Layer 6 of a small transformer language model trained on English Wikipedia (16 layers, counted from 0, width 128).
In attention head 0, each number of a token's query is one row of weights dot the token's vector x. The head spreads its attention over the tokens so far by the softmax of query dot key.

Query weights of the head. A number n stands for (n - 500) times 0.0016.
q0: 483 467 489 472 454 471 466 579 578 530 468 550 496 483 566 493 514 536 379 541 527 526 496 468 426 518 490 464 530 515 525 508 534 438 473 514 506 515 562 554 546 488 507 469 462 389 568 467 420 542 483 428 554 539 486 488 491 546 613 442 483 631 461 543 463 480 513 475 560 457 547 561 384 439 531 414 548 437 481 564 450 418 563 469 482 598 644 559 597 482 451 566 550 499 506 506 505 531 498 482 472 562 577 468 455 559 501 563 433 478 452 540 482 518 413 559 464 387 456 456 667 498 554 366 624 422 410 431
q1: 599 558 442 463 605 591 510 538 372 472 460 408 544 542 575 498 461 454 618 467 606 507 428 488 518 523 464 443 384 476 535 445 535 528 590 509 481 484 505 507 540 448 460 463 475 549 506 539 520 489 391 467 398 579 613 493 541 474 367 575 399 486 451 506 455 550 562 487 433 485 503 419 560 523 523 569 455 570 403 508 489 651 530 466 501 494 542 398 459 474 491 547 464 529 492 489 467 458 384 480 564 442 543 547 525 531 543 455 572 528 503 593 466 389 507 451 556 634 533 642 299 528 455 615 443 483 562 461
q2: 571 598 454 450 605 553 503 532 412 445 393 441 564 479 545 456 468 526 603 550 510 503 544 415 406 576 481 436 457 511 529 585 562 562 461 534 472 506 431 561 535 411 544 479 473 501 552 486 421 495 435 538 434 552 576 362 528 518 457 591 584 516 443 497 581 490 523 374 483 540 525 459 524 598 470 498 432 338 326 551 540 534 520 450 469 563 412 371 432 485 520 532 417 449 400 429 479 461 488 555 556 519 606 593 432 475 592 470 607 562 540 498 493 490 483 480 509 610 582 550 489 482 425 636 498 411 536 519
q3: 585 508 436 486 680 533 493 530 491 514 522 410 491 533 599 550 417 526 481 457 544 490 463 610 660 475 564 387 477 531 514 598 439 572 469 598 522 459 471 517 503 511 500 615 440 476 468 514 496 568 544 591 474 493 435 478 453 384 467 494 608 427 573 486 474 377 517 494 451 467 419 530 529 479 464 584 492 514 439 503 420 597 408 496 502 593 467 612 527 457 614 588 562 509 557 462 525 473 563 517 375 555 490 488 568 502 470 436 425 610 537 500 489 478 506 455 574 530 401 453 454 458 521 593 413 382 496 532
q4: 561 482 455 531 506 429 362 555 520 426 494 423 580 529 571 593 459 455 506 503 573 529 535 486 458 442 561 461 510 432 414 577 524 373 527 460 551 502 459 485 543 595 521 604 515 480 501 544 564 448 484 554 497 536 481 532 430 537 490 523 447 569 487 584 529 459 508 559 515 487 544 405 513 461 590 429 547 528 459 494 535 616 540 393 451 553 530 516 435 547 442 451 515 514 389 528 547 559 601 352 533 574 501 456 492 499 432 478 557 516 602 443 481 378 473 514 445 534 561 480 611 575 509 305 552 462 403 407
q5: 665 502 549 390 602 456 540 539 449 398 409 420 490 525 555 522 376 579 590 552 439 488 530 433 476 618 383 528 456 439 462 552 458 543 643 500 382 459 480 622 474 468 488 404 447 522 573 459 495 562 589 529 440 457 442 445 485 570 616 452 537 446 480 380 517 466 501 460 476 466 562 632 548 510 407 580 479 473 459 523 519 301 365 455 544 515 553 539 544 306 547 540 507 520 509 480 520 487 505 558 559 476 474 497 436 596 590 460 625 478 425 432 454 470 523 525 649 561 493 605 462 475 473 577 632 424 439 559
q6: 505 539 536 530 372 353 464 486 643 593 576 454 338 439 456 526 636 481 409 707 388 584 508 504 436 524 394 525 701 597 457 442 619 559 393 550 442 616 589 411 549 480 566 360 578 464 387 440 559 434 568 381 459 416 474 690 386 573 540 539 573 569 574 528 524 588 571 680 569 526 657 494 491 373 458 342 504 475 574 375 516 480 212 491 620 409 420 467 491 552 540 420 519 472 485 493 445 578 570 476 550 430 509 471 485 446 454 546 459 446 542 522 512 490 398 557 420 457 589 348 555 541 427 194 549 593 496 387
q7: 428 497 457 573 524 569 497 543 492 500 419 442 560 551 478 515 525 472 422 428 610 618 461 523 566 453 608 450 484 458 491 481 430 482 485 477 598 456 502 483 548 505 407 523 475 546 559 558 387 544 529 438 408 536 570 542 558 485 544 494 516 516 588 495 402 416 451 468 467 376 380 503 510 513 553 414 561 524 447 525 512 556 578 606 457 533 601 597 460 513 496 505 515 564 504 443 446 404 543 505 394 536 593 479 522 510 511 404 502 564 503 488 521 522 603 506 490 536 443 594 474 430 559 546 462 451 454 568
q8: 518 533 646 393 671 434 457 454 458 528 519 605 476 570 584 451 380 539 574 546 526 416 548 410 487 573 498 535 423 403 534 512 438 558 705 515 431 418 469 620 489 469 552 546 453 594 551 525 519 482 448 668 540 486 338 393 490 429 477 394 535 465 446 375 636 565 537 483 405 657 450 457 538 606 461 507 456 424 543 531 510 379 556 364 397 485 408 502 471 464 534 470 476 410 581 498 426 604 506 537 508 461 426 616 425 553 565 467 448 307 443 524 405 473 448 462 593 674 524 437 457 421 518 513 454 533 574 540
q9: 549 404 478 530 398 413 423 485 627 584 562 456 342 320 496 497 554 468 474 571 452 473 481 576 338 496 377 548 616 651 545 557 497 544 378 580 510 601 589 338 522 484 594 487 580 317 415 469 615 497 541 501 490 493 442 659 375 622 481 595 532 570 571 640 527 497 578 558 589 432 603 519 542 369 534 487 538 574 512 415 441 527 307 514 608 296 513 457 541 589 628 565 593 502 332 448 527 548 486 422 474 528 463 476 573 379 398 450 532 518 514 521 500 547 432 508 468 359 457 441 483 561 397 337 519 577 521 451
q10: 513 554 469 454 450 493 534 630 561 508 502 447 385 326 590 643 688 367 579 577 445 499 458 341 473 754 367 637 505 658 478 438 514 594 486 510 548 257 510 425 579 338 419 256 591 354 474 545 489 424 608 318 440 580 734 619 427 659 667 534 610 422 543 453 432 205 519 500 320 544 731 549 518 495 507 627 684 505 453 471 530 557 365 412 296 445 611 592 511 408 339 624 494 424 454 707 558 359 461 594 214 362 252 529 633 514 477 354 795 722 525 414 664 545 578 714 408 626 527 406 514 659 599 489 408 504 395 443
q11: 530 607 758 354 543 557 542 710 400 574 507 372 501 482 441 575 595 538 510 485 257 699 547 440 473 433 563 411 465 399 479 358 373 629 485 459 506 507 436 627 437 488 575 598 656 397 404 554 439 644 454 470 401 419 488 419 694 487 464 337 585 325 462 480 490 427 504 434 219 734 564 555 361 445 445 495 299 336 495 444 615 434 418 752 467 483 442 650 514 501 465 411 343 550 757 620 498 723 474 411 541 412 477 455 166 433 636 701 465 545 594 673 510 412 387 362 469 692 542 354 600 363 608 518 552 635 563 500
q12: 557 263 418 727 447 464 682 391 427 451 468 471 429 582 439 454 542 578 676 489 599 412 513 498 507 501 631 616 545 288 486 436 558 567 522 581 625 503 474 426 438 471 459 631 700 459 468 82 451 446 651 426 634 607 649 435 535 491 348 350 716 508 635 390 643 439 566 703 776 510 483 667 398 679 445 478 352 398 483 622 473 581 440 430 444 515 430 255 468 509 549 420 413 365 601 598 259 616 479 478 395 545 480 481 388 443 553 227 459 583 444 492 311 591 405 390 679 686 633 389 603 785 460 539 262 467 543 451
q13: 370 402 253 571 425 478 380 723 386 551 595 609 389 360 246 496 439 357 487 496 482 500 402 554 487 533 633 741 416 570 631 514 471 460 486 413 453 446 573 267 546 471 360 358 584 461 508 421 479 465 640 790 645 885 467 473 483 575 448 536 411 551 528 588 573 663 467 249 619 533 358 578 760 461 524 552 506 557 371 592 618 330 711 480 427 451 381 730 347 413 462 511 493 429 549 551 548 529 483 356 476 430 418 471 602 578 385 732 474 631 455 349 759 439 725 281 369 565 529 279 652 414 527 665 376 479 566 619
q14: 608 537 477 431 589 375 590 280 337 568 511 547 478 306 592 557 502 662 667 464 272 724 649 193 558 529 555 669 435 594 552 361 388 386 413 569 657 577 455 501 618 561 631 633 403 521 289 327 589 536 409 326 449 678 515 427 517 674 571 317 538 457 307 296 622 788 545 451 604 527 364 415 667 525 343 520 455 42 430 721 596 580 567 496 579 445 368 465 335 461 534 547 609 436 499 375 555 313 280 424 471 452 550 565 351 678 714 472 520 356 349 777 531 442 672 361 525 599 393 356 704 460 553 483 528 506 256 514
q15: 733 328 430 641 414 472 241 595 532 410 480 684 456 488 563 570 493 486 503 635 442 514 466 556 516 388 604 550 471 502 586 616 587 423 535 646 538 556 513 455 522 203 606 255 427 279 287 295 348 401 316 344 603 533 514 566 610 684 722 601 590 421 444 703 372 552 425 521 384 598 455 392 623 671 312 537 461 718 647 362 519 435 445 540 274 428 469 596 454 523 418 682 488 640 720 529 498 412 289 772 566 491 526 497 439 747 293 525 560 662 585 380 534 514 599 563 436 696 378 274 284 497 479 514 556 419 649 586
q16: 473 517 545 466 415 502 452 368 496 467 402 442 548 419 543 440 488 566 515 533 411 415 558 482 470 502 458 527 544 603 574 512 480 478 431 516 454 544 569 512 588 487 538 376 509 497 482 494 539 545 457 485 460 571 562 439 613 542 483 564 587 420 469 549 468 521 559 407 490 490 511 502 432 489 510 454 454 508 519 450 486 493 587 499 433 591 512 419 517 509 412 539 463 494 593 560 501 404 397 615 529 560 486 527 564 418 582 484 528 510 521 503 511 584 482 498 487 483 518 501 496 509 458 484 435 456 511 508
q17: 510 413 466 578 573 485 468 526 443 478 510 580 488 600 517 613 475 506 560 461 540 602 428 543 573 392 499 412 428 542 474 480 520 385 509 507 579 474 526 359 457 525 467 630 550 651 573 540 528 491 529 470 431 500 498 598 387 504 420 449 350 547 504 517 530 421 439 535 476 490 468 588 502 534 553 519 542 538 483 574 516 574 422 561 601 413 604 571 539 538 490 457 564 487 394 500 467 604 480 369 391 499 506 411 505 559 469 512 508 429 490 453 480 406 509 496 573 512 530 534 481 464 513 565 543 496 407 516
q18: 662 365 464 446 623 589 437 585 420 430 424 389 587 571 675 564 409 463 577 477 726 542 506 483 605 528 569 435 386 385 478 513 554 476 613 496 521 478 424 417 483 529 499 468 398 565 654 594 449 489 487 548 325 585 517 420 571 510 419 454 435 560 514 416 571 475 513 495 513 578 347 476 514 614 580 533 511 465 422 602 575 671 610 565 416 447 620 454 536 490 421 545 508 461 484 445 489 508 483 437 476 559 527 417 358 568 610 426 527 539 525 473 575 392 571 496 575 535 537 544 459 422 481 632 486 362 393 557
q19: 496 370 515 471 528 454 426 613 576 481 535 527 512 521 422 634 428 511 520 438 618 514 530 575 565 432 605 307 479 427 546 473 449 398 439 465 611 505 451 453 458 541 524 615 491 457 524 586 549 478 435 583 457 500 490 531 449 384 555 398 444 557 464 591 505 511 466 487 464 461 470 482 504 424 491 575 535 560 423 547 513 588 569 552 536 442 580 535 497 552 493 524 545 571 481 508 500 487 558 427 483 575 400 513 458 515 505 423 462 587 522 476 509 417 516 506 511 526 509 534 477 513 507 482 526 427 352 530
q20: 410 565 553 595 362 399 610 424 607 511 623 567 422 382 325 518 599 495 417 601 382 473 563 481 491 617 363 562 724 627 433 483 505 591 365 485 427 685 502 490 432 519 550 503 620 461 319 340 527 434 640 483 544 358 487 571 533 534 445 438 543 542 499 517 438 622 477 625 570 669 614 474 384 390 434 446 469 558 691 300 516 412 356 472 653 440 470 446 508 489 530 507 460 513 424 513 486 605 520 641 570 333 450 518 503 534 432 600 548 456 457 516 540 389 390 579 372 398 531 430 510 620 471 411 553 690 616 490
q21: 607 509 460 457 560 482 486 463 495 504 470 552 486 454 486 579 451 522 491 441 512 477 523 493 527 538 404 384 390 494 441 461 571 545 459 489 525 485 442 411 524 560 440 586 477 607 499 469 485 511 596 445 472 506 533 470 495 495 498 598 466 636 494 480 469 431 446 494 510 519 493 411 490 562 507 507 520 481 466 444 515 593 477 588 469 477 550 500 492 441 442 503 548 504 490 406 615 488 582 531 480 472 556 521 455 467 459 462 508 539 458 464 513 479 493 543 465 536 530 482 479 547 477 648 565 470 497 631
q22: 444 592 490 492 480 458 607 443 457 558 591 556 407 440 356 450 575 560 560 412 351 405 489 524 430 557 350 528 557 432 505 514 575 547 403 432 422 568 467 656 437 561 558 491 560 475 280 324 628 493 580 473 554 476 465 565 545 456 490 450 589 594 442 528 561 510 520 545 488 595 602 486 472 512 398 535 473 502 568 329 444 366 311 451 646 424 491 466 578 530 530 461 445 550 505 500 547 513 469 554 558 458 434 578 438 417 500 609 545 516 511 521 496 484 453 495 411 446 557 482 414 590 466 538 593 650 583 517
q23: 438 524 453 492 353 413 384 428 545 611 579 453 473 394 506 561 704 415 504 478 488 536 501 524 425 487 530 552 556 587 529 534 522 478 371 477 584 460 625 448 498 560 552 528 607 492 476 489 517 377 484 500 400 553 556 602 401 613 428 601 622 586 512 601 453 497 608 567 480 568 556 526 513 335 569 506 626 559 533 445 513 604 480 413 582 351 507 429 485 568 495 435 487 511 454 519 570 484 457 474 521 445 442 419 569 440 394 566 488 483 567 489 547 512 605 553 435 537 505 442 570 445 367 288 456 607 480 286
q24: 410 435 561 409 504 437 589 565 485 505 513 465 422 390 432 535 640 472 491 529 473 558 531 425 426 661 357 580 553 554 508 521 531 536 390 449 487 564 497 514 495 562 499 491 662 493 445 494 539 445 572 417 400 590 586 580 558 599 424 428 664 428 544 390 494 529 568 534 453 552 642 573 526 508 522 494 519 336 440 463 528 453 359 519 498 377 429 447 491 494 517 434 491 471 544 566 354 529 404 626 550 387 448 599 469 477 538 391 624 486 544 557 513 541 528 565 429 607 511 463 490 594 464 420 500 702 489 445
q25: 395 406 532 688 513 640 434 610 288 404 407 450 523 601 499 560 518 410 497 462 462 594 433 534 639 472 396 393 585 477 375 387 516 478 484 326 629 589 362 393 502 682 484 607 451 382 382 483 548 667 623 377 311 460 772 401 616 456 478 532 570 437 699 514 409 538 372 521 641 306 450 450 452 447 544 470 620 385 598 328 678 602 517 605 550 680 466 700 374 516 681 652 422 509 565 416 562 481 424 422 371 457 649 363 568 525 613 482 655 791 507 417 535 437 571 318 205 176 389 632 421 668 586 516 636 497 300 613
q26: 529 263 683 388 531 499 184 580 309 649 420 423 365 502 553 352 494 470 510 519 526 444 642 497 482 588 501 541 439 580 467 499 575 608 574 350 504 565 253 622 453 640 559 412 512 649 536 476 702 509 573 538 450 578 389 406 374 273 528 479 763 499 656 340 500 333 573 508 446 553 571 445 603 733 569 591 525 379 526 497 565 343 497 370 528 547 480 515 424 559 681 499 456 430 425 354 437 579 433 374 275 467 443 665 470 543 614 158 727 590 583 534 439 394 426 364 383 609 401 697 396 531 473 521 414 617 431 507
q27: 674 495 300 291 360 544 510 600 760 527 473 268 516 321 574 590 495 261 481 502 418 533 320 582 677 561 432 617 400 540 304 582 353 635 294 458 589 682 496 215 556 317 438 493 525 371 513 480 488 529 691 455 553 728 612 460 466 644 575 713 360 640 305 485 560 813 430 432 613 364 562 592 390 575 425 687 292 552 480 317 413 563 552 451 464 528 644 631 369 475 486 543 396 492 351 516 314 492 563 481 595 651 480 627 390 500 585 365 452 525 471 477 761 445 426 518 579 534 448 432 384 492 703 606 471 492 603 557
q28: 522 462 549 508 336 473 523 913 524 465 490 447 570 503 415 611 505 490 642 560 396 321 460 480 375 531 558 574 516 751 512 603 439 531 590 691 455 381 575 239 697 289 441 778 492 523 583 623 397 566 544 451 562 641 344 576 475 883 344 485 642 551 510 563 619 457 324 467 367 559 732 437 564 403 575 560 640 521 484 650 419 690 280 482 466 540 506 484 366 496 410 661 630 561 230 577 427 387 617 374 509 592 331 495 697 375 463 261 447 414 376 518 516 557 399 387 528 591 429 329 256 464 389 556 455 361 602 851
q29: 598 435 584 451 470 314 615 520 345 593 665 385 498 508 441 566 610 453 310 556 331 658 396 529 553 726 413 435 640 592 244 651 562 574 503 574 385 447 377 627 439 608 592 444 393 210 570 453 339 343 399 481 362 582 678 500 486 416 187 360 431 548 508 603 724 436 538 582 579 360 517 591 700 499 659 679 622 360 412 444 380 443 637 406 441 269 552 499 633 710 647 513 477 408 587 577 542 771 363 510 548 426 198 397 423 522 524 528 450 321 388 425 448 400 363 583 596 525 487 604 469 483 453 555 597 255 518 503
q30: 664 531 398 478 371 536 542 469 366 478 563 705 518 662 575 328 394 575 410 690 417 622 360 664 720 237 612 459 329 683 203 337 380 707 554 590 645 445 625 449 971 460 525 450 385 749 551 562 448 473 500 529 497 692 368 535 501 640 389 376 567 435 557 139 546 301 590 283 610 293 544 348 662 706 439 614 480 676 737 415 330 424 557 401 414 680 448 534 616 377 444 473 710 379 386 411 658 664 720 366 377 374 341 437 436 605 595 667 462 513 429 443 698 528 444 427 315 265 611 310 450 521 607 637 486 478 327 476
q31: 478 530 290 432 360 531 445 431 499 476 515 464 494 523 494 486 322 664 467 639 371 572 549 508 559 600 686 484 368 482 290 332 623 298 484 352 533 643 697 267 491 592 484 534 170 330 722 641 452 638 366 597 448 655 495 605 415 443 356 377 529 578 374 764 305 389 553 491 356 373 613 494 486 679 493 564 560 606 480 624 453 632 475 551 666 596 467 664 548 356 587 490 566 412 169 490 479 362 437 450 518 354 545 373 416 388 395 379 517 591 511 613 609 433 643 466 425 559 454 304 578 341 647 655 621 526 942 583

Each question shows a short text with each token's key, already scaled and adjusted for position as the last token sees it. A number n stands for (n - 500) times 0.0037.

Then comes the last token's vector x. A number n stands for (n - 500) times 0.012.

0 " sw": 515 506 520 533 511 519 528 569 398 218 446 487 486 291 523 457 502 507 491 475 537 539 477 450 558 626 420 522 697 521 168 492
1 "itch": 493 524 521 548 491 528 564 561 413 239 432 489 510 331 543 390 535 500 494 501 520 539 496 453 584 605 447 481 607 483 152 512
2 " off": 504 490 507 494 501 487 514 543 499 364 398 508 451 317 477 661 481 500 471 502 529 519 498 441 534 589 400 442 808 723 181 420
3 " her": 484 513 475 515 485 478 506 587 501 332 521 644 509 552 464 649 492 541 510 534 448 494 478 475 510 572 356 460 736 508 193 500
4 " ph": 522 475 483 513 493 457 463 545 441 349 423 418 569 389 426 637 462 525 509 587 446 486 487 478 543 595 452 600 845 440 242 374
5 "one": 518 485 516 517 506 446 500 533 391 339 505 421 427 122 294 398 504 542 489 541 463 454 495 505 563 554 578 420 715 581 386 668
x: 550 394 488 537 371 567 486 470 509 435 386 452 430 513 570 530 510 448 464 367 456 642 561 553 524 492 488 491 561 531 611 517 479 505 458 511 432 483 423 435 551 470 388 518 442 524 526 480 592 581 498 549 440 471 447 429 580 558 510 533 436 527 520 484 442 590 269 701 504 478 489 545 482 598 543 475 489 466 566 486 561 599 457 485 538 431 546 540 500 702 450 558 554 567 556 393 521 483 516 494 529 600 382 520 474 491 588 534 476 494 400 447 478 538 419 356 537 468 393 634 447 591 383 472 514 465 523 515
Which token does the last token look at most, and with what share of its attention? 4 " ph", with about 80%

0 " by": 511 505 489 519 500 538 524 648 519 272 484 536 446 413 447 640 504 472 492 506 516 514 469 356 477 633 306 751 807 549 273 421
1 " De": 492 539 491 526 506 504 467 562 476 385 500 573 439 509 384 652 545 489 521 552 458 477 458 504 545 545 407 769 854 555 331 431
2 "ed": 475 526 502 522 517 501 464 518 540 543 473 516 754 260 378 501 502 497 493 553 482 451 477 488 591 485 516 814 835 477 371 434
3 "at": 515 463 500 490 518 483 463 523 531 535 455 624 758 534 475 814 503 476 488 502 513 484 485 485 550 509 456 593 718 621 204 314
4 ".)": 518 498 517 512 478 524 521 610 520 323 520 466 446 502 461 697 495 509 485 478 526 562 503 380 485 592 308 622 768 637 219 441
5 "\n": 503 495 500 520 497 522 529 603 501 304 462 458 416 464 475 587 499 500 487 510 491 533 511 377 516 610 302 730 773 551 265 474
x: 562 540 472 495 535 566 511 534 463 405 407 498 584 560 562 570 428 524 549 503 484 535 508 392 508 494 516 498 480 513 505 453 458 487 454 573 430 524 450 424 521 517 414 540 494 516 500 505 494 543 481 526 471 477 492 443 532 476 480 553 440 540 485 478 507 601 151 442 530 485 523 509 507 494 441 499 484 489 513 489 573 506 497 480 536 572 500 485 457 336 455 527 512 505 480 463 514 453 538 531 515 450 516 528 482 511 510 486 464 508 466 500 478 450 456 500 503 466 510 520 482 526 694 543 556 425 497 614
Which token does the last token look at most, and with what share of its attention? 0 " by", with about 80%

0 " of": 517 521 493 525 485 554 509 646 486 251 512 464 500 441 421 694 500 472 516 494 512 515 480 361 465 635 322 731 777 547 235 384
1 " India": 486 521 456 527 510 460 470 580 439 330 567 450 464 533 374 692 510 524 513 505 487 469 461 489 504 554 403 698 807 583 306 372
2 " official": 490 530 491 535 470 483 431 586 400 276 509 475 321 359 450 458 487 498 490 525 456 433 473 466 503 590 363 598 718 632 352 256
3 "s": 505 494 492 525 490 492 445 580 472 418 490 559 352 445 563 531 483 510 498 534 465 436 482 489 495 544 343 505 836 372 436 258
4 ",": 504 499 486 530 503 558 480 624 489 303 455 418 472 407 496 688 500 529 500 501 498 527 488 377 488 613 256 649 793 527 272 457
5 " def": 534 491 472 539 501 485 438 564 456 352 407 371 539 530 352 660 507 511 499 550 466 475 468 438 496 605 305 687 825 593 333 392
x: 478 475 492 540 546 567 592 487 547 341 403 586 550 559 455 582 595 607 521 569 477 479 462 492 486 473 509 395 576 488 545 490 551 457 567 332 446 444 571 418 464 434 380 518 461 471 551 550 433 552 427 494 496 451 526 449 520 514 490 529 480 478 503 527 511 447 207 453 496 505 527 513 471 418 529 465 447 573 499 411 656 537 477 585 485 539 498 466 546 455 519 513 481 494 473 490 542 460 520 491 512 402 604 457 546 595 565 619 511 521 524 499 472 524 540 429 417 575 410 414 630 518 563 468 505 489 531 495
Which two tokens does the last token look at most, in order? 4 ",", 0 " of"

0 "s": 513 502 512 528 486 492 510 572 484 361 505 404 567 466 481 609 510 495 483 490 524 508 504 452 471 559 306 581 730 632 114 639
1 " team": 485 528 486 551 487 469 486 591 468 318 462 418 538 431 476 578 494 501 495 507 501 509 486 451 482 596 313 576 780 658 187 585
2 " inter": 498 507 491 525 503 441 493 553 485 360 419 456 456 417 412 535 497 502 487 526 468 472 468 463 534 614 401 589 918 536 213 483
3 "ven": 503 511 456 531 490 480 516 551 455 447 553 394 768 472 475 556 489 541 473 552 468 454 515 504 544 507 448 422 856 375 399 359
4 "ed": 496 517 505 524 481 538 486 534 532 494 353 392 669 444 483 645 501 508 492 497 516 487 509 464 511 548 277 492 571 435 200 303
5 ",": 488 476 476 536 506 560 484 643 542 345 427 438 542 494 389 680 488 527 509 504 495 559 477 345 471 613 273 613 756 486 244 369
x: 573 491 485 569 498 530 498 505 529 429 475 526 552 482 454 527 478 490 522 460 477 436 537 533 491 490 502 596 615 517 433 520 474 479 527 564 441 589 473 389 505 525 463 536 507 516 477 516 456 472 507 480 441 474 502 455 475 490 462 508 463 600 474 560 476 489 77 457 569 502 494 564 486 502 442 563 535 487 565 490 503 505 539 464 576 530 527 450 431 373 450 484 497 553 522 451 466 476 458 525 515 478 507 542 540 479 450 506 450 518 488 526 555 444 488 497 514 537 614 532 501 493 560 551 510 369 453 633
To which token does the last token give the most attention? 5 ","

0 " stri": 503 517 488 518 480 474 513 561 445 310 424 346 639 370 465 519 505 501 508 466 541 535 487 441 506 614 297 496 700 570 219 408
1 "p": 503 536 482 539 467 477 534 577 465 362 417 317 721 349 470 468 514 516 510 505 519 517 515 459 507 583 319 463 645 556 164 451
2 " of": 492 529 487 525 486 557 529 646 498 287 472 448 470 459 436 599 502 527 503 510 516 538 466 368 465 628 354 492 795 544 221 406
3 " land": 502 472 456 537 513 461 437 577 437 338 500 431 486 578 337 658 481 537 510 517 481 481 474 485 502 571 425 609 863 555 249 380
4 " between": 520 507 483 558 470 573 479 603 432 233 476 501 509 412 449 561 499 529 523 529 498 535 466 394 496 622 365 511 667 456 138 322
5 " Lake": 542 459 467 525 514 465 472 584 418 297 558 485 430 611 400 679 477 547 489 547 460 492 474 489 539 564 451 715 717 576 237 467
x: 488 486 599 449 469 565 471 595 519 474 456 441 525 527 458 524 482 444 537 395 379 534 551 484 455 516 440 502 570 465 474 528 595 507 533 496 480 460 483 488 473 561 487 499 502 492 472 525 482 552 469 435 433 496 537 557 569 494 425 452 450 508 553 507 546 559 210 487 427 533 529 500 497 432 522 482 454 511 435 513 537 559 460 525 514 452 526 467 457 593 507 562 436 638 448 579 441 570 501 556 544 559 485 404 479 557 527 440 528 485 502 619 547 530 405 644 486 553 355 480 396 555 667 473 523 400 413 524
To which token does the last token give the most attention? 4 " between"

0 " to": 521 531 495 545 472 507 536 626 498 292 541 379 508 429 358 607 512 459 524 484 501 508 488 376 467 612 321 668 772 535 201 425
1 " t": 477 525 491 579 485 435 465 556 443 368 521 354 543 513 275 641 541 495 533 507 460 451 476 468 514 562 380 627 775 583 224 479
2 "alk": 448 549 509 545 483 493 508 561 408 372 556 252 558 454 262 635 507 519 524 497 462 485 496 465 526 538 472 568 405 482 237 549
3 ").": 495 503 508 506 492 564 546 604 541 293 435 472 441 479 466 648 492 516 496 480 524 583 503 346 509 623 339 673 771 530 220 427
4 " New": 507 481 450 512 512 443 426 586 481 338 390 505 469 579 459 635 483 526 528 557 474 454 443 467 540 583 398 725 806 544 269 477
5 " Zealand": 532 474 487 508 531 484 449 599 391 352 661 475 438 581 470 699 494 529 489 554 448 443 432 491 503 515 532 623 539 415 311 252
x: 491 530 608 450 490 507 562 570 510 460 493 493 633 460 493 565 475 494 528 412 563 506 537 512 511 390 441 522 532 508 443 526 430 499 440 535 465 501 474 548 590 498 620 472 582 453 458 491 432 592 490 461 574 472 552 531 600 437 502 520 422 366 467 448 497 540 199 538 533 445 466 492 598 398 565 482 556 427 437 457 550 609 477 494 430 453 523 457 436 694 534 537 500 568 454 485 547 434 457 508 540 514 600 511 538 563 522 536 477 420 487 567 639 560 506 578 501 319 347 535 452 437 570 454 453 447 479 472
Which two tokens does the last token look at most, in order? 3 ").", 0 " to"

0 " In": 506 496 485 508 470 503 514 609 499 327 572 447 522 474 412 863 487 496 493 508 515 495 492 412 448 543 324 675 665 513 343 443
1 "v": 481 543 489 532 490 495 473 573 452 448 632 456 565 449 374 889 550 487 538 535 417 450 472 494 449 492 353 637 553 455 376 469
2 "est": 488 514 495 499 476 540 485 552 551 520 440 610 564 188 361 613 508 505 485 509 482 499 495 454 470 487 191 421 529 515 496 661
3 "ig": 518 493 508 496 494 491 509 503 496 467 509 664 311 301 303 641 505 470 473 497 521 486 486 481 511 521 470 418 858 502 341 373
4 "ations": 507 471 501 510 474 511 499 582 530 486 484 463 600 463 517 728 518 483 512 491 523 550 501 423 447 492 256 328 699 669 350 387
5 " reported": 504 476 509 516 494 485 475 582 517 411 471 433 390 452 545 620 500 496 494 508 504 511 481 480 457 563 276 475 763 546 227 459
x: 539 532 580 645 507 595 508 547 507 418 443 500 535 403 492 503 491 512 527 402 503 444 492 465 495 509 441 527 523 558 555 503 513 464 507 460 485 455 533 473 457 449 360 504 539 497 481 541 449 554 446 570 548 387 416 441 558 497 463 542 511 464 593 581 557 519 102 439 481 482 411 514 490 497 509 515 512 474 536 506 596 488 404 508 613 519 512 454 558 540 363 481 464 538 463 450 512 527 549 489 529 702 522 544 495 530 488 515 489 424 380 578 445 560 539 420 510 569 440 542 549 489 523 485 502 559 455 563
To which token does the last token give the most attention? 5 " reported"

0 " as": 534 501 485 530 493 512 496 631 526 350 468 462 456 435 313 671 516 443 494 511 475 486 466 378 446 611 287 706 820 571 309 382
1 " more": 485 557 467 567 502 477 431 589 496 409 479 445 474 488 191 628 512 471 508 546 426 425 455 459 472 573 330 676 794 611 354 422
2 " than": 498 518 458 542 491 507 491 619 514 325 448 424 641 540 347 645 511 510 494 500 490 475 475 398 486 602 362 586 799 480 264 334
3 " one": 497 527 452 547 506 470 445 546 465 385 469 394 465 633 278 694 478 558 498 578 418 434 461 438 527 577 498 630 700 575 198 438
4 " et": 489 478 469 501 522 501 447 575 434 295 400 412 507 527 359 581 460 525 494 543 460 476 443 468 587 598 550 732 675 411 197 278
5 "hn": 505 533 520 498 504 497 526 517 389 454 585 242 606 244 273 618 512 514 472 516 509 458 476 497 533 513 501 464 768 590 450 412
x: 415 424 636 579 410 471 563 500 506 329 465 414 568 551 519 608 627 463 539 580 585 587 535 586 540 517 474 493 594 476 515 479 511 562 520 503 291 454 495 502 489 455 505 495 381 547 535 531 457 433 525 584 529 512 526 450 560 423 499 467 467 493 445 649 503 508 296 643 541 366 475 506 454 457 490 497 455 465 488 514 460 528 549 620 489 458 496 544 540 687 430 507 475 470 509 442 500 493 478 543 429 534 508 525 441 524 567 639 503 413 417 405 406 601 517 471 480 385 427 625 469 527 435 453 483 458 509 560
To which token does the last token give the most attention? 0 " as"

0 ")": 489 495 483 503 505 554 528 586 494 233 424 541 492 402 446 533 514 488 472 476 535 539 496 405 554 635 298 787 768 593 237 456
1 " and": 495 529 500 519 499 569 506 642 503 238 435 477 458 384 444 589 517 490 510 487 509 534 468 359 482 649 294 729 773 557 228 417
2 " Pe": 483 509 474 524 487 494 443 553 459 352 468 426 454 508 319 627 489 527 519 519 478 488 472 497 528 569 410 745 845 569 285 377
3 "ace": 498 465 471 512 505 522 500 489 467 459 481 415 761 144 380 573 480 509 514 517 492 502 516 474 575 503 460 664 561 380 224 431
4 " TV": 531 477 496 506 477 474 486 521 473 428 443 449 354 422 368 717 511 498 482 514 507 465 489 483 537 534 498 546 794 651 148 364
5 ".": 523 473 493 506 502 563 545 600 529 299 451 426 405 433 495 622 512 494 504 486 512 584 499 366 511 618 364 725 797 515 210 419
x: 550 581 509 509 541 532 499 533 505 447 463 518 588 586 495 563 452 460 531 497 539 521 504 368 495 451 435 531 555 488 454 510 513 493 537 532 474 539 392 420 452 518 406 537 491 500 491 499 483 564 494 516 504 499 465 485 483 449 419 481 451 531 468 590 561 463 162 470 516 461 459 490 477 542 396 587 448 452 539 517 597 544 480 445 588 504 517 503 374 396 510 538 472 514 480 488 491 473 454 515 480 481 487 558 529 497 485 461 503 453 473 510 579 428 535 408 556 584 545 538 512 496 637 523 529 446 507 669
To which token does the last token give the most attention? 1 " and"